Layer 8 of a small transformer language model trained on English Wikipedia (13 layers, counted from 0, width 128).
A neuron's activation on a vector x is GELU(weights . x + bias), where the dot is the dot product.
The model reads these tokens: "oman" " Empire" " forced" " Egypt" " to" " return"

The vector x that enters this layer's MLP at each token. A number n stands for n times 0.049.
0 "oman": -9 20 -36 44 -16 6 41 16 15 -14 26 -48 -13 10 -3 8 -14 -6 4 6 -17 -4 -34 -1 20 11 41 4 -76 -44 -25 42 -43 -31 27 4 -19 13 -32 -13 -53 39 -25 -34 11 25 -11 5 -45 -6 -16 -1 -5 -13 68 15 -18 -16 -16 23 38 29 -34 -37 -27 5 21 72 3 -24 51 21 0 15 -23 -8 38 16 -5 48 -2 31 -6 -32 -9 38 -5 3 -11 -48 24 -14 -5 -6 -8 25 28 -7 -16 -16 34 -1 40 53 22 -46 -37 -89 -71 -15 53 -5 -34 43 -12 40 -66 1 43 38 23 -46 -8 31 3 19 27 -5
1 " Empire": -10 36 -27 18 -23 -29 46 1 -2 -24 26 -53 -17 19 -23 23 -20 44 -3 -10 -23 16 -22 9 18 -23 50 5 -70 -63 1 40 -58 -54 30 20 -2 23 -22 -33 -18 19 -20 -24 24 24 6 20 -63 -2 -8 -9 -6 -22 34 12 -33 -11 -7 40 28 5 -17 -13 -31 9 25 34 -16 -25 23 60 1 -2 -27 -6 40 7 31 47 -10 20 15 -57 -30 62 -8 -20 11 -42 37 -23 -40 -38 -21 1 6 -6 16 -11 12 -7 48 51 -28 -39 -14 -37 -64 -13 51 -4 17 60 -17 35 -27 20 71 44 24 -45 -38 18 -9 40 10 32
2 " forced": 2 13 -70 15 -61 41 23 22 -4 13 14 -3 -23 11 -7 29 -16 -45 15 -7 29 17 -13 17 -5 41 32 3 -47 -70 -20 23 -20 -61 59 -14 12 -11 -29 3 5 2 -27 -28 -1 11 26 -13 -21 6 -39 18 10 -52 34 58 -9 14 -6 10 -3 57 -37 -22 -12 26 62 31 2 -3 -3 61 -8 18 -22 -16 14 41 28 -16 21 10 -36 -24 -15 58 -24 -41 -43 -52 49 22 9 -22 -29 -2 0 -25 -9 -21 -13 18 7 36 30 -4 -52 -37 -85 -32 37 3 -31 49 2 32 -34 23 75 -14 13 -7 1 2 29 23 0 -21
3 " Egypt": -17 35 -37 -6 13 0 37 5 -39 -9 16 -67 -36 7 18 13 10 -16 39 -11 -7 37 0 -16 -2 17 30 19 -95 -43 5 44 -61 -68 20 -11 -21 15 -51 -33 -41 27 9 -1 7 14 32 -8 -31 -2 -29 -3 24 -27 25 24 -23 10 -34 8 20 16 -28 -59 -34 -12 19 57 0 -9 -9 13 5 37 -15 5 2 -23 30 25 32 2 20 -15 -36 49 -21 2 13 -64 61 -3 -32 -9 -13 18 24 -25 -5 -9 14 -2 56 33 -14 -43 -31 -11 -73 0 40 -12 11 36 -15 46 -11 28 79 64 20 -22 11 45 8 23 -6 5
4 " to": 22 10 -34 5 -8 22 22 13 -25 23 44 42 -15 28 7 42 -2 11 4 -32 -27 35 -8 27 -34 20 28 -12 -50 -28 -25 -7 -52 -48 14 -51 2 0 -48 -34 -3 -19 -8 -17 -13 -4 11 -11 -34 -10 -17 19 -33 -26 -17 5 9 23 -23 25 -25 84 15 31 -13 54 47 44 7 -3 21 56 -13 -5 20 9 9 38 7 23 -14 -1 8 -31 0 75 -45 -12 -45 -48 63 41 -30 -16 -33 -2 -25 -32 -33 30 -2 17 -30 21 6 -28 -58 -58 -83 25 6 26 3 19 3 22 -2 43 54 25 -2 -20 -45 20 9 5 14 -27
5 " return": 15 -18 -27 29 -23 9 14 55 -20 21 25 29 -21 22 43 -7 28 -40 23 -8 -22 31 -27 10 5 16 7 24 -36 -30 -32 20 -34 -45 42 -18 -7 16 -38 -23 -58 4 9 -31 -49 32 -38 -49 -20 60 -22 -28 -28 5 26 26 -2 0 31 22 -15 42 0 23 19 12 46 20 -6 10 11 33 -19 61 -6 -1 -6 -9 21 26 0 -6 -32 -19 -56 66 -34 -5 -40 -4 52 20 36 -29 -36 -16 -39 -16 -55 -31 -31 -2 4 9 31 -48 -28 -35 -60 -27 41 41 -3 7 36 -12 28 -29 89 -35 56 -17 -17 9 8 69 10 11

Each question shows the input weights of one neuron of the MLP. A number n stands for n times 0.0041.

n24 (bias -0.074): 6 27 -8 11 -12 12 9 -22 -5 -14 14 45 18 -40 -23 25 14 16 -5 22 -4 -36 8 -28 15 -19 -10 -9 -7 4 -36 -12 -1 71 12 -16 15 2 11 5 -25 29 -10 -2 -13 19 9 -21 -23 -18 26 -11 19 21 10 -4 -23 5 51 -4 5 -11 6 0 11 -13 8 20 6 -3 1 31 5 3 1 8 28 -19 -5 -13 -22 -12 -51 -2 -23 -4 13 -26 -11 8 18 34 6 -25 28 2 24 -12 16 26 -6 -35 15 17 -11 7 -30 -14 -5 -15 -15 1 -12 -2 2 2 -9 -15 -20 -6 -37 -10 -13 10 1 18 -18 32
On which two tokens does it fire most, strongest first? 0 "oman", 1 " Empire"

n449 (bias -0.129): 25 40 23 -14 20 -2 25 27 15 9 -23 -14 -12 -5 -26 -12 -2 -3 -8 -21 -20 1 19 14 6 -34 -17 -5 6 -20 -44 8 9 12 10 16 14 5 40 29 -1 -16 -44 -26 -11 -40 -26 23 9 11 36 5 5 -7 0 -4 -21 -15 65 -51 4 44 -30 -17 -11 3 15 -9 25 -27 -23 7 31 -31 -5 4 -12 -3 7 14 -2 -1 -27 -17 -13 10 -2 29 31 -21 15 -11 25 -29 15 3 9 51 11 7 1 16 33 39 -22 -14 -25 22 -13 -26 -16 -17 6 9 -13 4 -2 37 -20 14 9 -33 -10 -11 2 -8 -24 -6
On which token does it fire most, and how strongly? 1 " Empire", at about 1.8

n204 (bias -0.080): -11 12 16 0 6 4 -39 18 -3 19 -24 -12 1 -17 0 -4 18 -8 7 -5 2 -1 2 1 18 3 12 -51 -34 2 -20 26 10 -6 -26 -8 21 1 9 -14 -15 -32 38 -14 19 14 18 -6 1 3 6 26 -16 -31 -13 -20 2 -13 39 15 1 -4 20 17 16 -44 7 16 20 32 -7 -2 7 13 3 -47 -23 17 12 4 -13 11 33 -35 10 -24 37 18 -3 11 -5 -9 14 -19 38 10 -10 -20 17 -6 15 4 -15 -1 -25 10 -34 1 -45 8 -4 6 -37 9 -33 35 -20 4 -25 12 6 45 -12 -9 -20 12 17 34
It fires most on token 0 "oman"

n480 (bias -0.124): -8 -27 12 8 -19 -17 10 4 56 -16 -23 5 15 -9 -55 30 19 11 -4 29 37 -4 10 -22 3 -46 -12 17 -11 -6 -33 -6 -26 19 13 9 60 31 30 -14 -16 11 8 -13 -40 -1 9 6 30 -14 -37 -17 18 -10 -18 -1 -29 23 14 -11 40 19 64 -1 -16 -18 -33 47 -26 -40 3 -1 0 -43 39 19 -17 37 31 -17 3 33 -26 7 30 -7 21 -39 -13 -2 -40 21 1 41 -45 15 -42 32 0 14 7 38 8 1 2 47 -25 -27 -7 -4 2 -11 -38 24 -1 4 -6 -2 15 -2 -14 10 -14 33 -41 -13 12 7
On which token does it fire most, and how strongly? 0 "oman", at about 0.49

n50 (bias -0.141): 6 7 2 18 -24 -2 -17 5 38 37 32 5 -29 -13 -9 -23 42 44 -13 -9 -17 60 17 9 9 -18 8 -20 -23 -2 11 31 7 20 -7 3 12 7 -9 -38 3 -35 -17 -12 8 -22 15 -10 1 7 44 -22 25 -1 8 -3 -33 -6 -1 -31 -3 -22 24 1 -10 12 -42 -23 -9 8 -46 -12 -15 47 14 43 33 -16 1 12 40 -10 -15 -38 6 -1 17 -23 12 14 53 43 53 6 -21 -12 -15 -37 -6 5 10 -20 -4 -21 16 -24 -22 -29 29 -58 -8 15 11 23 2 -27 3 3 -12 -29 23 17 28 -10 -2 12 -19 -26
It fires most on token 5 " return"

n345 (bias -0.107): 18 22 2 16 -9 -15 20 23 21 2 8 28 15 40 -25 29 12 12 -15 37 -19 -40 -18 -16 11 -26 -10 1 28 -12 -15 -7 -13 1 -5 -30 -23 -22 -29 -10 29 -8 -16 4 26 46 -5 15 20 -2 25 3 10 18 -10 11 17 0 -15 -2 -8 -3 -23 -41 -40 7 2 15 -22 -9 -2 17 6 3 28 0 -10 -12 3 -15 -10 1 -13 -13 13 -33 -15 6 2 10 -1 -24 32 -14 -10 14 3 -23 5 24 -42 9 -3 -20 -18 -10 24 31 -13 41 4 17 15 -33 10 3 24 26 -8 -11 15 -26 -3 2 -17 45 -10 38
It fires most on token 1 " Empire"

n131 (bias -0.088): -22 23 31 -33 -12 11 -35 16 11 11 9 3 3 29 -14 -11 -5 0 5 -19 8 14 -23 -3 -4 31 39 4 -13 -11 11 -7 -4 16 -16 -14 -35 27 49 4 -28 18 16 -12 -7 7 -1 1 7 12 7 16 -2 -24 18 -4 10 -4 -39 -7 -33 39 3 -15 13 -6 -6 -31 -18 9 -2 -11 8 13 -12 47 36 -46 6 13 -29 23 1 12 -10 3 -10 -18 47 -11 28 42 -2 3 -3 10 22 6 13 -17 12 -9 4 36 -14 -12 49 -12 15 -38 -18 -16 1 19 -29 -8 -17 -20 -4 -23 -37 1 -4 -3 1 -8 -15 22
Its three highest activations, in order, are on tokens 3 " Egypt", 1 " Empire", 0 "oman"

n216 (bias -0.139): 35 -10 40 16 -20 -22 -27 11 13 -31 22 -20 -17 -21 14 23 14 -10 -39 46 20 1 8 -2 8 4 -31 6 -46 -20 33 9 25 26 15 -64 -9 23 20 11 -12 -50 22 30 -7 -2 -11 -5 -11 -27 -10 -6 1 -20 28 -16 -28 12 7 -15 -12 -26 17 1 -6 41 6 2 7 -25 0 9 -25 -43 35 -43 3 -15 13 29 16 9 -38 -7 2 -13 4 -7 13 -25 -3 6 26 6 33 7 -1 -18 -19 17 -32 -7 -46 0 10 14 39 35 -19 40 -16 16 6 -22 -3 65 33 -3 34 -10 3 -32 15 -8 -36 31 -13 20
It fires most on token 5 " return"